Layer 7 of a small transformer language model trained on English Wikipedia (10 layers, counted from 0, width 128). Numbers have three digits each and are written without spaces.
A neuron's activation on a vector x is SiLU(gate . x) times (in . x), where the dot is the dot product.
The model reads these tokens: "," " ru" "m" " or" " cl" "oth" "ing" "," " to" " the" " troops" " received" " more" " favor" "able" " pay" "ments" " for" " their" " don" "ations" "." "\n\n" "=" "=" "Im" "pl" "ication" "s" "=" "=" "\n\n"

The vector x that enters this layer's MLP at each token. A number n stands for (n - 500) times 0.011.
0 ",": 454499518424452547480512467511469434502504562412569546548466474565487513507507440526491482509573545446552423496502515508484464521480593638472542635533522503539562441493494593490491527528487514678487503464252497879492488524523488475601522516488506541472472488530540445466529502535559527465501463552538514341434588478481510522480603519497534452504531306436489496436467497562526521560488
1 " ru": 622563494437527624479552443503537490440542653506453362434454470569529626393566353520561499508500504496683539526528527600439615445575572629372498687566592403534423371457465545436585543469364490664415445457514507554450464514499447449636405556472500471472494756640618462426490520521567482400584557463544606532667497342400570485467581492430555569442546370558521466443448557608445427528431
2 "m": 635389545603456576516645498483457589491468606481486526425564387476443441472537456389553417346482534465484553711560492515501514524516567641646566566494521473558567424446351545424543593499505497592591371491376490578493528531528369387502584642556507572496540495507695450639519436458566543561462465533570495573744460367501463432465577453511509498454432315379628558482461445472623494426546
3 " or": 492501661536468595451561483471495585542516620485478435558578490501514465509600511548560538632489550551524602513639492551516539553528552625670481486588457445457467469431532465417481526486504445578423523510354602805428432575444502374492536538431503561520580540437466460472480567585566523454502532457533423518644498528464539565473561535508585491486651272486611411485414525545490435514468
4 " cl": 577582524506436533569466432341463544466480647569464531549475552546435534469536386614525573552445443473461489608536523537381624475401546596503469656664522493545482419477393487453466353437376443575369559551460485561566549551341485600504511657485482513590505574373644520344560488557531488404483523368591526514723416464376484561427538546471504516441361349359580532624549436446430549503409
5 "oth": 576554445545511408439579481354534448663364556569448470417384455520477520662667459566557505320446603490508534423497564582459507591493579522513563490577480364473433345493359517514520464573465553532497374510461472569447469460361492532493524570462509425513586522513468419519607365571555462404511524481609430601733514531502544327410534475580543565468439299408578579489493506590516404528547
6 "ing": 464519524537634523566571530423491508530425589455461484517437446393553480517659442273547508469453661569412578510476492501479479602512473662534556506444533425433441430397527383547521457558480436429519475537402529682498530530491444439442543606541498489522580456503551445446549424527563528472461575488559497513577435459487521476458552449588526478447461191372635545576463413462532421454477
7 ",": 473499464461494557451533428503467478524469564428537471552477487583474575549561487524560467510547600479565422436474538502515499568482571663540526615534508498521546472434517524518469488555497521522471492498207459872484479518497495497550524522515523588505489463488547474503515452531530518492500476544538521474543550478437495540523584513494565501504452297446505515455473473568473529566447
8 " to": 526496426487443518598452372484425550517467525423504509609413482486452447577507451510390450611565518507486474494518538480502571521504475644425550374560507428581485448524502581553363449406419457520433468484380653841498469503492446463607530539530541586588527525423506416478484489599577533405482487566515526561509559486481527472550528540547539547485493306474472481480517516603634540628487
9 " the": 485484480362462513541407468483440461506525495491542521571504601546435470492514424490460518445572478459482444481423488479514578595538475603486501445513487457520493568486498449473427571544469491566455545479518488991428488504508455497515534532496493517494509505528505403489468473506526527435498451548508499543581539493477490493462532509466547547493427368453507551533439469526715506483484
10 " troops": 484535436451569552469423567599450686509524436453488446511359432497430408489537487463376508404505645534487479408434408416485531611368534615444636522536518551405502544470512519552460546418517426450413549523526483611507517543523519464531516561435466531495443500453457430555561602464572513404401576518447570550603480490610509468406562485553589562300541175480604471489430537457539474434405
11 " received": 470552477483517481591483579416504601545468613554510499541489480583499540552488549515428517383587681551551408570565540429494593626429392588622526442437575535553554512483502421571402484442479342521460547534498449806507569537498489587573516455510477469458532544415491465429516518487530578536495609509487503672456435484424478513422579521491441474485491242407556471457458518594529541488512
12 " more": 495588426488389467508520485446489519621462623557534324471425502528493482457495353502386408451599630509564428595579517490415655672466440615560472551488475538473608542563494444522489514544510370461568586394447504728455493479497501554535558509483421517496505509428469476447478508462486549440379582467470409643448509535563539556458593502478520468401565248439374475589464559564422480452565
13 " favor": 473594515503559393595559486522448689547412486493459439495436596485522521477595526528410538379444660560467535579427504466523605445523570516440539549372538444386453503519457496500529687540482537462391498408444508593546452548430421580516516625531455516458544555499445460457499631568516461367492518513428566717466507370524459521332555543344473517404521197455504560537422522529448441540474
14 "able": 527400471495539484545580507423547517489441561508526407454405523690578541441491511395465526453496721588570496620465579467503549664478455477540473532433420419515550518422555445559564501514410453400487501435524533728460539511511501430509506469625391497506559435534483426492491601556435539466404519394434505591424499458582552460466579459353473504390517239376465544608452487448413545431518
15 " pay": 591473481510507430536535600459456519626423662633575386504557530554456536482543516651542545430393600457411509560511505537562651430439514604489476544392537411394573430486478374494473499450361458429372512527457512573538464491454502454534535470542478430555477573553561360563441542482522562368496637426466552648611457442408447465308539521494462393522440218361576462563441532478438476498573
16 "ments": 568507523565585509535562534478437689456471466518504358548357390494448510474548521446501566491449653555511546529425458460505498602468512544439557594493525559427565492493478430544618558467429484477528536462448492686530511559417576563464470616391382507404477510327512451664566433437581542462433539470429500555480428477518467468368613465481557451431466215397578487569525451504462477391471
17 " for": 520486432582589504478542539564441498555537515553521458518441465463494559530551394502398522437510602480574414581552458565514575578510462541613509377551535424480545478515457494478493563437454489536467377499513559909468483437498517523519439589500496493532525536459546442560516427536520493426511554516570480582441515488456490665447518598453483463599568303352453484469472487563514553605472
18 " their": 591519444467598474559549490510465450572519478511512528521505588630449531485518406479456491476510547570548486486473449517499601634475492511609502535486441506473463571570493451480503492493435464484391490438620475879489405474455466533526455548522414431466476379578423412472364444431498456446496523434491476627498479535512531549448488531570465513429554276341524491544457502525521500457460
19 " don": 535547421540392536551494626454402461525351676613510515463447512606449528591547559543382558432544548563477499398466458545459598548378561405616556550493608538465547429540511575420575678464373521511391493554494631452522416460513485569541557469514646430579457635525439419466510418396639557365420572484558480603510470419283467431422538398463499469477551278478410541620473589473704580497501
20 "ations": 502568437502563571542607517439450650457499485511508410514421432535429482415576564425479564443483640525428571438505463441568561602500564590522542593535556567403536456517427540596600630460451448458560568528483482748491476566478508540529554527447359500443566487467554476617584419345476479539416591498463477545441480465565451446395550452529530410439526220425587451497422475514593515406513
21 ".": 474512383402529500545584512482429620532522505470512504570453484594468521493588508476457487573589493428608404509465483556453461629497598646515529573535515544566554498458550454519501563463490542558491560496236428804410531465501523500604593515467598612539444579494533435508468398498465471477425490548546482566499525440464554497454452537394537472573488316350461460566502571554474570489518
22 "\n\n": 466463549396538519543555509513423500465531481393525454565493435541528488497545456443496478550567416409550359491444476491435499568512615624433589525547535670731550521447573568514486610488422553542468475525445459831385449463517498474489558441496521544513459607464593455495483417456542475459427445567540453607493587443456500539474432550408499473549659354377485479559514557494481540640508
23 "=": 473581472399512474511595448528409578403488507429494423531376487458634501484539435402380587563530505478603353529387458468352597541506561576542568425512600676571582589454593618479550619464449471608573510521459473774356386401512462412421546474482405567521489499468694417531461362506585482452506431531442506459560618457482521378457519583419542381485484380449440403547464485561506597564434
24 "=": 436562517488489491472480501559393486567505549432544532569490443458641555478626509509419555546538439484633341513388477486391625566500550544490611502479530618639537612491532523468476639386458470641526466481464488852406458437496516545520547515532420540539424459498600323515389360503499413447521589542404599470465557544522496439482474496436415502567495422442305426514487501522522550554489
25 "Im": 578546581473466372500534366582475463372389579519409360465449535356467421401477444610473598499427467501440604460558403478512531554494592659468340487591372502443573552415455551422507792514516421546377437551428510567337536565523496608550463475392594490615463589510395536502351486470517534416535533505467442544618511458468502458358455647366463437596590427528523578530438359513469608586653
26 "pl": 439521595468529439643574527406441601365421487580532509489497573485473474525404480566547513432509515502559435625401534557423515583534590511537423675464320408424403458415459576437598593664386471727447332524498468519421640500512459537491479424598616495627458555440483550434466411741430528381445528518380430582494464484236466542463585510467468518496656446398437620573607526438551519542622
27 "ication": 409471506468565342588691529498448407450405517412481499484430489480511518495507509411589585450448660614426514459334506501445477488516556474334537532455375528491528468440475581533592756335467410504545564454417496624432537606385401426375463424543409604516482554500488460554454436479507482459298592500347530461529432500559487586392468521484589528455561330403584521506496470453600452498626
28 "s": 496495553491514439562604440452428602381431581442548435511431427450496524367588460277512594605464518579459503550452485477444513501506532532483574536504420707437540546459456567550510753381456504396530466484435508757495581569477474486488470552584408544382492522374453532599517439450492581456361636490404436490475472505528437473523561455500608476491548371406578513589422462401431428403535
29 "=": 460625467437535357469594328485406590457395510455517400523314442427593550507548490410373574544433440490637393490426465550304539530421538542545557451519550652486541567409565580493570646456476443652537475522452521803457455462548486412460516498475455518505525536447590423536471382476554462397417493555474517431542584494610431322509481549444551476549451421377493473567405495533527539542447
30 "=": 469624469466502449503497402483449565492430473411578438479375479482553560552636502436368494536550406488642304468374531504300489533460546580497567429514562605470512576440536554499551601441466439744458482497482459804399483527555436493519539510487539493525502509434521346433421448580526409381441545612495585400483586484625448372556439541423501546565544396352406531536440482562512523516569
31 "\n\n": 481432604396531556511528511506415457500497548394534493540560462514539438434577493445552479550559428416535366482445513502409445537534618590413565487540583645740510562424528582515479597499439537537459487521462474806391415550497443552435559452579509504478442613431533481493478491481550487475371542558555419594457546505438438536480413504430479490501707391398470496558502577525451507655549

Each question shows the input weights of one neuron of the MLP. A number n stands for (n - 500) times 0.0008.

n309 gate: 587549481718809406516467698515503611632260453417665458412513433598460662739610611525656407381497494330582592559509361503631606443497518471671535449466456472336337570509400666607532513659537617162484509360562594432579681611413673469402506535465525517544503278569503525471472477525518522478384463570458405610376500422440525507643275648457542376669610593484487592475375456417589351549471
n309 in: 405614641464797444246473481466526617523301452490468398260322534711434532555548587387596595494525527565562363530371455555500704468390494483527656396455490586484481487230491554623364561767312522521452552574477563681529481705560528699439606658477318659661480519609517459480465561648544513315427586395550481381399348533432503408393411604500441399580724629316473523346330500555497383509507
On which three tokens does it fire most, strongest first? 13 " favor", 5 "oth", 17 " for"

n41 gate: 343683558673173703564527485348538506538583534560506581675552379304380390452330461647474546464494641434503490546560560420552564595621515293529195557491481416394544436733527478560442619457612521476513459361751342412525595567590509522500488417474585444462373589466620509484475560482424519427363531491716225491518624539671429523573476537641513649597406388532497484540694541553290494356557
n41 in: 671364515429391524559577497539356503639509494271529562710491673470602509478503446396437647465566421489489464455587398577449592834678391479497468576425672583609609430316455641625488503467532481316587688676565360495348407380443597520454535512541614633488477483402509483506463512582506491614596420597548628494392497602523457432506360475597685482483621653408436619627566395505651600588571
It fires most on token 1 " ru"

n6 gate: 497528363637613325442404546377136429534544304259533696360448326479526614405674413565541569509649525598545573367342389592736408581490545528566605554324611573435643463468394557571493577465653510533470470613488242376426547442259414457453453387500567616570514405330475430630556528389399620406338473542497480383342503386399606564561589562318677537390460578589535335484410628544304658721279
n6 in: 556443516378647550383647421419436497599513305471650450410536379373566513540542453588467374670430760494370487527396503206316632519436516420503461575679510506453743477556438558481596507453532580338532464484581530541383474441392563423510622477329558544358500538683288564635462337418453355451323446559483377751528579427663538455383515443379454167548263373487405331597285471366551551405382
It fires most on token 23 "="

n261 gate: 406517416539701575635618553574677602419352519420651373503523479477491462461573454522337503587553539227710553566414376678539400519365580536546558618425503406411576455491509292370611413630365667319405497561483425603375564449469472522633661565455701417506545376528362375532353457360441440388269475497526494753612481297522625453564364388454523327610506525426376340617516538434520619736368
n261 in: 458402339461465569512506555342529438590589442482399563416473379621429476517605542614515446618662421401607372595685462559682530453694492759537509524300612439506404527725410465523509460396535531535465702559537473542453524594558517363515509616542597537480615606474633558452439660388662497415373457441440500678423448497541624438704661586393405521474477547601549468437608691373326569535785
It fires most on token 21 "."

n44 gate: 601408466530591350667282500486591559597600362429449541628722546397647721569566542675583496776619373483472458550533485566511706603431521394362326773573474445532489556532532682772387739773547609781529742772493421609459618611363460463375587448567511500208371522485481717620395639547625507459476540549523574471263428568522670554585483421638634630391540588642755485511453445639554323386228
n44 in: 513432626550375593224655564569539549513279670484616250726334553402506497598289399412433630356458448702422456514500598514574470357497431507530503245410474423566429477556475503315617483343497357408575458287491603280559493372589369636546403450470311398587651510506634442523526551541503338725731465375463542442602638560457330586526463503551549447542394401550367624446542337475459558557701
It fires most on token 21 "."

n290 gate: 390463597789468454677622635531360574620623409613610696487409604668472471524608540336634568572575500590488688610494557345467630471457399641467468420550589484387664290613476595637582507537554600413608452485620503618532590355522384398599487565497359657541545481547433547572403322285382370442440437708598436589372519352654506612497715662659416345352674480416507510503418458678560428345542
n290 in: 412404467567630650491554339290524302433609450467583442610647394485663539435393726439782372612415603388603686544425518449485378629673546614627370329397350482474367494368572509497411440340580360507440637351369274584488458539450570491395467561396392516574455468518500597418426600561599518617441509331555476512564629534692418377545503392587539437550479505488525623602518611610469468423476
On which two tokens does it fire most, strongest first? 6 "ing", 14 "able"

n80 gate: 785507469401590435527546583435312442394422353497347493473610552524769453506456521454732622595550336509390416401524365650374445541727435555528466537200402457464440452571383463527583585472413542625594759584539652491442588687281536560416239308380564549463317348480717414400447514355434440558366563597590425523507470625687517557439455539279527231460306425507454470448674382618328424537562
n80 in: 673472399458750305565659329480364651427393513514537409537479399761447514552531560520640580487577392628549426343585289334440472637504451623575445555581435432343470569536425402203577664471402581612827371520589706614617627466436487442548402232368740632459483543551417564695379400430487463671513423500703524381400721500514466511510555510354580441473659530413263346334541284429557500453538
It fires most on token 27 "ication"

n274 gate: 452415285469561535318281500467625633597404587655426413480430405553576306613568408503542580647403640425477627518469585522486510578479471392514623551493561429523513524608311554650650471664826707556524534621491636503715541377624736564398601424403387578632462271453407631493681471460566402452651423568605688679520650486459467626726742553436490339530500482777293739596520613532372553460497
n274 in: 487681367413659527421403551525549658567245581536590383581473553558417480485467344605466474392613524404585575254389451524324623470320535463555536733610684422572617500402396730651466606651490625400510614547465430544717523418494510621565575557410388363634411433649465458584439383241595324332670610629517444669538526487335452583500460293343480520523471570633658382545545599447275745473540
It fires most on token 5 "oth"

n47 gate: 419644239430572479507537456256493389440539466675476539651472397496814670461707475550496365471524578430407654590514434365575634666446320521590668441462396503453569514470490397420411583308408639496389597337472511659378510413483500566472476451511545388448497405342551630291647515162645510462507561553468399524371568211524592452789543466305430192637473352574347497497452802513370442538458
n47 in: 441674480454328507325384528472433497490585471428646546570368599550450590530324387556556509458275623632512733430487722554580487291640549483607442590401316315670500526791627634590490375551694497289362587460532470549687558474708528542539414543598416251519513626452354484513304581607416644529564484475368377305528522401529566449678530553527425506557599420376473490594643474594487683444601
It fires most on token 14 "able"

n50 gate: 228463428379474418428387589556323451585725618572427424683553379527484613387555530685272550473541524353398717463413445647417533477430332573336539487478590353543615467618497593645305622713624549578291610488526546416487461552399440532661519539375630665628409500388554662662500493330597474600549513358331503526500525394734481517256445459429621425494375457395629510585522497360611326420637
n50 in: 399657426448557454494392642483356367669433595534586531464648564366374252586482628638543418341455556401364522506476310337547595527581549429425540681530397378378342357393575494681485579472539448220518455535538404375324467281467426305488389475405630421650570462622583455515631389529400527675449619477614343449456456512451453471427557579425613588396506621475424436509500485443594663423650
On which two tokens does it fire most, strongest first? 15 " pay", 30 "="

n233 gate: 634525481460427528191403506420381319410574533651660606646487585456521748477460510337563449560467531497494421529635497361437444644335547544605417644548586600479394683579609352433318587526437363584546576368640325517457549451512524585439376472625411395512518378588274509597464461449512506558497554556531512576533813604432599484472630512503401515412570552491545598548376386607564187368367
n233 in: 619534563536668623482404486444491541458307488541624512500602472360454535481430230546572454470523637347522588687535673568648449556388424422500364453541638599461442411483494413468377537623471478570585427424476608479547636530376546468605712488398241577555506426619466442539465605483748456462669379444560326608635708479600425500414442500625500388398369354408629347605529406558659445428509
On which token does it fire most, and how strongly? 18 " their", at about 1

n184 gate: 226395409371574489338421463568355571302417496375552466444534554477635590839597519670439380686423587329640477449380388370438755653477313569372289320467365323392626549568418470328653621410555550545440731565664458581489594440617357519362589553618590633437432412470441548737268449256391400313606430579481481764383621731564445500462401547383451519596581417466854549511381226489652471462352
n184 in: 455573344523547402658699406509560532315339412436497451342575576256637446539433487574477491323484583468604573357385420604454490360355521402503545455532561585371570416457583576494428443553374427343506519439486409566599352494597394481427646721516708450487506600623557465555666631320581465420461402445598298589372397300500453449587545503616358278393263511477446647314247487584756403588348
On which token does it fire most, and how strongly? 29 "=", at about 2

n126 gate: 548409565490390224343332430308473296390609550278530414299452610493395530567625615310500365503563617469367440542679692546605472629535474698489497412497297500334215562542562430483396521429530548589429314390542517546588354337390540402324436559528547553402609500490636663410490621474487695581660453403403636742404530549551503314483599451409555514390477473579720507490590415592447268723709
n126 in: 573581573449327449352625595497565378643431497368334593562436557455722531420369578467609454649540328494658494559328525391316319450723386442571484362528550410368673579452569491578516258441620292524625503527436296517431268506417598512369630592478472340531553527571602522430435412771524453491574506488513550537592497577597531464597544552562633686395509567437421400448658519577298371643374
On which token does it fire most, and how strongly? 19 " don", at about 0.72

n280 gate: 577367525535541274378698534520558354218500510434258408445617384428641656386641615547333267610749416465454378547365649617382546597493613635482441403343299456360623392613487421524582500417551398564227600470472638531701677521405365369445469489437556619431514480459431831571445522406577634469608630517479681493544456536570565504528566379640318497599469448352631701386479226549370395380440
n280 in: 455565653755528638680513472304472402653586568443559532447327692542567560423403665409555833412481383537338451363437472603565363422623319429510472437419597547455363563596440509412471497493599476575491544645598426548516361544368294481547556631522550556438462586506847401407525836579521481355633426470458425453491497387550518387424488527670519424398425492545648487582627572586467383557665
It fires most on token 6 "ing"

n162 gate: 647492393654393574774389610827363493574434229526593452468463389261669591695475470549400362745461372474497549443413500340586441565331368474549496522543565414420421628677549672511608360511482524196413677524594544376616635551589709468583582500474721666496569341285469443530568500525525475576408693580481536777405699586595472531726418690684639237521500481566439344651443380476541624612485
n162 in: 667469473496326557647306397712415444466258437557537454567454299411562395574370519456186442651338570500489407457481455397427629545252324769337613406555496537579519697568679570410581488594374425484205560493369649621733526594654438641586563515470534703623587412308413364382625453413435563219454611453220755574489588769692460460666578493632542530474681304557351324493411459602625324609473
On which two tokens does it fire most, strongest first? 8 " to", 10 " troops"

n151 gate: 541256456340546528478471518336488581544572372388591487380351695407494540564716270503500521523655477506565631561515475317513588605500473259497453506518466246301515506610426515423440532490537535453633667592589532455478528537691579380559558531424593419337587669549454457270275390443392356540599448604494516681361582481640558454500418497394538335567322602707399488443466534547436588486707
n151 in: 420633440606503517546500397648529296483569506576523497458704450395363513599392503376624510534339582443324635462608480503622673444832393557592536520474651591642344593553462494663648569284406509550301298497468560417645474273478522490343309517427444356699582417393528632604632596573532672461478545221487411539494609291457539691569550647548566384348571418563600605614717487451510548476397
It fires most on token 29 "="

n152 gate: 334479354364322309544313497703596550483547668605569398573326452472461510626377555562534598651569516515442441524477680429617544580424641421583544312309503398391454635522615480527795465703477357540427700465566387404691638483752660387587543452463567517470470216474669391425681514445432513346655500538452339550448379455409487553692516572524432615556464562622570818584354463415392415421551
n152 in: 320299447415299516663596298519471487516448729608376437586315413603418335436474400447649560567341551503426760500465555204450569561427550467359451565640552551305692516447577551381606622659500598475445574497468477485646481357665560461523442572507545480571497374545340595437691395560528481309418344333318248452358468600571478333623650409550323503593631491464385594613513584457453500414605
On which two tokens does it fire most, strongest first? 26 "pl", 14 "able"

n250 gate: 530510470681467534380389503614762612467826539547390601255409550537349484631339704407591532627247638302538493558316526636565517398575304574527609649588540588459445397449547507543405462600474519622464382478509662399642533417610394559585409332557275421503477484549469468520409462587494490619481305405669411674455623432553377643530565676719347659419526526523538576295644487519486561437327
n250 in: 417554438494659416552455467339367457423494479475389190744581430321509552483473506459531417503668508483611330630573627439284321546585468375465561375473533554634560650544631500324544430519668526500588515637405534604506418445277536588418536528352332395428561580449641470500643564485476437555669533715419463527464530425402506471466419394759586521512482505417631585627690570695589443578426
On which token does it fire most, and how strongly? 25 "Im", at about 0.35

n17 gate: 497479402204371412545482439417551507392691456406466514708447493401570497422527322373521544523547455560539347367442377652589388452422497412771528586486558293493259687648474490411514360349364575669582551451685602695383324248439359452572446315420469274534535631707645453588534468396513442452672473497606569613285686656724497529517588600514684483364279604682518376393418448422636510491510
n17 in: 545528486510372521551529790549331719704393547483731371456389568570295445648541620325462527446433424354474637489463548410374396561169451455702596449335425594487449524474451631371608642635466461530683486474381594460473394264427480466683487590233582486456661400581425560503684554563434605336298463712531568564500500493473523468623597831603648449446503542472550486672510483407734470540366
On which three tokens does it fire most, strongest first? 29 "=", 23 "=", 9 " the"

n231 gate: 550490493610575346540372477633676395517573597437267460715372673568647773466598636525759407398561417512352351486592467330646587546575491301538464293487326519563549610516535513612554407445451497486245546374579584541602569441371564301638699724480645397637546570435593442731452600337564559421512519544473464467433410669398571340381547586456374560396441567654628490404620602460456381647453
n231 in: 578566633396547520639453581420468497477581427487437454490464561692494554488414480658569478545541566375482685480599471632454503490427525418314510532336609421555693746601298443296549600620569613699459580488474402526465442532685444723727601448624494573525539519449365689516311527512646367452358431696441567440372798464625381392291343516440587397364703381484446567596696609422497528547445
On which three tokens does it fire most, strongest first? 6 "ing", 2 "m", 28 "s"

n304 gate: 374503560487509412431605424464482348440478491522354566659200533685710373611552606443402482555649581438547513635596497343369497469529589414690696639607302567542356600494497399546551604503564538564374411610600551439407547680530678568444359632396336316592671488469572680402588299593605574407509713512433516565431467580497679510429488437352531562528479445575549546632662630465394385390594
n304 in: 538454545309320455563560540790578428427475581620386628553413746594506330607525545564413540435676690411623386389654719371575724509584506436643405629509472590503618621355458478494696516516531560541525359584376571548415582588417463500638453564478575356603554604438606583625503556714625541450704410569510340366475509652642494517453497488507627617432587528784441541561528538550503355477395
On which token does it fire most, and how strongly? 26 "pl", at about 1.1

n12 gate: 430516417532534686414493426412575383462385463519574503363468669428564431625387373479435488482416424534404347418509274473588548557702288452533582595289383677497569516430548422450264484470612527294497616437466429579329630516497460550641475596388326477606592457481610658433531741531494384651548233590548292416552593413446330473478333506552637456519606416564642509524606743361490679514357
n12 in: 494360541419442487373571337432531691244475494484542563454330538516593595593350440387472629376597557545485618490411368659484606571739476371510562365360334524450685401512532415485500455429406360480420555435481469627435417491539428497442500534575506667546531491506500672635503584686428500546485433729402420411539518639506262289278456416446774577330512366422607676485430537370554379553413
It fires most on token 9 " the"

n220 gate: 343633637473562614626469471598621612483576461599461594389460443358561503503624388379399359565636341464575609527323500497409503425412538507698282500510595555532370321475579523471372232448357475600670523516465483278493754477477609304526438443487516421311530606432583552460519510567296467497639636610446398330484400530681477403599379612541616599766409789397500474653669319553582561383480
n220 in: 709610387401520532491367472453321348462526435437500430619532448574447546527443553542591497564328625570486423354577489428612407737704456485547552574492554534401466561547577353603462682652601375167449483558597453510586331626396494474380548485578520476571477464537614379689427671545752472551468514407594635506606587550437416527586500525444428500427633477544422597558407537352464335521610
On which token does it fire most, and how strongly? 0 ",", at about 0.2

n38 gate: 506547548509442409370654245481458399343494475732566408442540320399527427500533341527471440584456524418457471512371441571309620525538511698416568626464548578594677438414465589461308453623478348326539556500455497515354666523585519428402422537423452409439624631397473475386398388475457581590558478551623528442533599399573437568432572391695483492422397450568456576312372725439500481464548
n38 in: 407494448428463593537361575346406365451503506454624491729515374385533474522594317569570558583348519477445577348457406642394451354722511585364512566531660506522443445440612463326600569524565497394497577464485421593443870549601447426360418471474423527528661464455614537445590371433594412643562497467526620517536461497497343690572430506619387402590395655590548394677469400546571436510503
On which token does it fire most, and how strongly? 6 "ing", at about 0.53

n127 gate: 310264394531433365379701494615491528481618521401482346524450512532467411396457516423459374296612534581526449535644485506459466433462400528554639365433706321500366568574591606469645327352449404540402644497626462541438451392452557479500418665400518132384639521427649542581542551512551506457523403559607340399593304487478437250478427524500571562370394432597603439509467414523302407747494
n127 in: 400484563469372497429698440636439460744404518376442472543437653643320327573500424482585488399491425374638347307589362500494453389338497652484466392400586497550494680609574345359456635448476468705454629532613434528321636494612431681690567412281441381546450545540503524387421371578398595401541397656478515292455570566556316552466322491535435469305579511569474549443582432515340334559447
It fires most on token 29 "="

n112 gate: 533511222593432526548627396500373372626404432570443392493396559587624839631485700613635614438604571324605459340551482627421441609474374661644584664432409302581594784423465554485653824527453670540478736458582478556632496489657411471435410522526471382558544351385619478738658557468422417463493611769448471591276410508559650566713479500257651305709464510537389675472644544414257654667581
n112 in: 377542403749496534456430453532460206615275590452554422630377381557393624400263455599642539613529609567293277454493361431289653624436518485603463786475489460647438541447276395507586657798680632420580649430448388428727283537622446475380580738496240649533563368699604619586572558486628496540369482343500687594671669598507453562423649560454604552287334533708481669436413441493515489490348
It fires most on token 7 ","

n177 gate: 517443462500833566706655640493541356410379665510510413392549650377523381400690496487566483708473602494588454596578629475401621657514405668553370469598309298503588662565402547360503603464460516507435551523497517525387356370537357659605476528399582415591737261335446557639597664543354710524690470598224572432277527570414644410483632384603621438399615485528367486560402657510610383547724
n177 in: 362524457461331444373548437516410653615467379572513361513487336630469506454626480513619601445525600524602393368429387534557144471423904580423591617471426733509353402394528465697510517602436531578645345457436593538497575546544430539458612401418523537510415301583394618721522184519475510322366462680590623516582503550484306408490448585507661382522538497461463487412410296418352525535362
On which two tokens does it fire most, strongest first? 26 "pl", 28 "s"

n236 gate: 447408463587406577474594542491562503306454458391335570464463585541692585689467473405487497408451476491459571514385706327724517500789595645452576487218375354620448629598440617520682579407448647479444579572559503491424685345323378324579367460356678469601705410380472552453558459391309790437608442572433549353462336277464690503480267519394557361552523503637534530545578493450534497494380
n236 in: 589594434388388361461644639553426357563438500395701530381543423457563532616677353789633601394513563553661426517555548654493210419312522460490435481519235516463500454360578561384397436537404358482497400447506278570393572686744582526461580576655477490465380412503578666477414564573487413318494360673590672535377471457451433401546491632655608536417596532431442649422474601338517608533778
On which two tokens does it fire most, strongest first? 26 "pl", 27 "ication"

n215 gate: 720360449449664497446390362421581610468510354449367638419539491445589723550531571555629491471667491374650497467582447573519417478565376526611617393444538578340379560548575627591355681543503635610497600503565445678390481544518580509453388727366648795603437583335573580535373559329534575428542605326494418528607432439437639414377583497435580513512506450439774544534550670796431537612589
n215 in: 422564413344506645470406526597521405317398494357305609512563395567417417347453546511436448472605464497407427438476491463518455524390480388417378491418459591443579419432378500429539543556313553613582329375460506497574349556355523594491395488250506432424556558591600468316285500448391491370483296364648624344630448318399581394343366362383497685421611440512450541603561444430448349643638
On which two tokens does it fire most, strongest first? 1 " ru", 25 "Im"

n46 gate: 457811416516554581623675569285488617413565403512443650509650441434304604439470456390506479534521452556570617618607482545544606497522559475401448711639653482623648429685559461680422481478545646627832622573423397525408525291449494585466373410419448369345451607588626545597434519491553379338613542635475402509452482440478560613546387446583342472675506500456333420432352546601615578500450
n46 in: 367463388349474515461462509577432581315542582398562430459177443675457351610503506641527593343538508655728426326476423563543618348408463552605515399394503432477497512509557571348338497450262466438417387437473515393578443485631418396634589418667425397618542549432450632445427616361569654416545591397558479565558558561617433305692472601460587389506639468570315479338553452447596468554581
It fires most on token 1 " ru"

n289 gate: 598564458500324444292551645427415541577490449497662570466374309614507307438366429440342657645419513375569361475448339652624727658507252704518507417402414449348656431464424660500482698676612549650562586470568669355393548407490352596651432503563431715415452255599522656553426669554570534414471324470401448497305352525548473660548679507489538569446612598563536355297371393212489399409524
n289 in: 481337534525403274506432578381549537500553628537373462497560527230578512387607357595563518595542589402529452445352721558541519598704432554420596583321518676382512472414589540472525336548500418534442389603398415506534512553361470393254357663528355330430305353558549448651551526575760708682523524556544494411428467497373397467491555557641681332354488456428523491378619457430478343579475
It fires most on token 28 "s"

n315 gate: 481307580497534458494537595388369541481427627573472587659449352428503462625641617619780512568621529497554308526635431357662510575406361703546503506624679637500494452585560310406487599582457458709397720654548568429513247383630279406434338593548415444500434506466517519561342536307592488554355515551523560491574753565516423413443396491425653421537519475599566547375494588281624448557650
n315 in: 697544271577500444601609542442530445417350473592569373473457669497470454529433560412516331432485361475349519478530379336566417467359707609629362390434485254593356509474427398627185233341500604394582573576478516615439372418500539406561458460420549535726491453575654614618473631429362437530661425477537634582476396519503387455595486618633506623386401519509608339509485533391446428542558
It fires most on token 15 " pay"

n242 gate: 269527345355686639582414347503700474262536596585494354362351547557522471623600413497547424567458485322550587422545542603560559510376438304608542572433568538428551559693519471594819537551375667358384720540637414468581549595545519497506686609375676398503680263535503733454609558437513410399356558531384389655392446380503490435572389626456457408410433561500500663604510533512476764473536
n242 in: 443542361453623544538329281383676537500374712604571338494494512513488537394547336473564339436512480386503545422422379480478560631287467510442585631540662691533546585640476346655701555627522577653668633599444494733512628400500339676525642541440366406466503324534569531440647412561609617375435442363608431472473399561534549576281577415371468676549642400364520575600555491441519463406607
It fires most on token 20 "ations"

n82 gate: 581569349534422541470476549465477540483340392540445683657267395486494331566533452426717436463604623412658568655533408242449628517565497307751280414346497516510507567570703565533341566452556727377368573541645598452563347623464558464526428207520639614322583445562556585470321493374404375460453702510608314671355503534404458556603450391445406540493415491672396497683533434235534519548463
n82 in: 612371577563415440337467449424415500521337619417554507592454358635393352409411496483574483455585526500503440651596428471113475596521679454600427421650376541517418556487602636342627702597419592643538606309377711652631545728426624476479336325507476522367490440524609381303365486517547473331490710342507441517409138518469307682528484185546371493469534270507478517613456362584518561522639
On which two tokens does it fire most, strongest first? 19 " don", 14 "able"

n223 gate: 387493408473357572517479339494353358387687381439616527510469452514582540598687486513521484535540497678474462381463507408569394423754474424413510577682295347529563541610448613523462328451593743434440567555533301606301541399451484480342190517524739602410628438663815622305642585356383510588601288484411389460464543421598388489784545458556646585546420482510655490422680500503402467675361
n223 in: 352471433560414330493650171430438535373601572678483419376376460525517587516597443577472584520520529690696421532607479544361271497547374617536591587815348384483630531487460568306585496312503546262479483430429436628441764510653605490490342380592389533600615534572588428447633387487503555562382544391312510335439646439803245405545664547554567427459445472313365705413521684683486622658504
It fires most on token 7 ","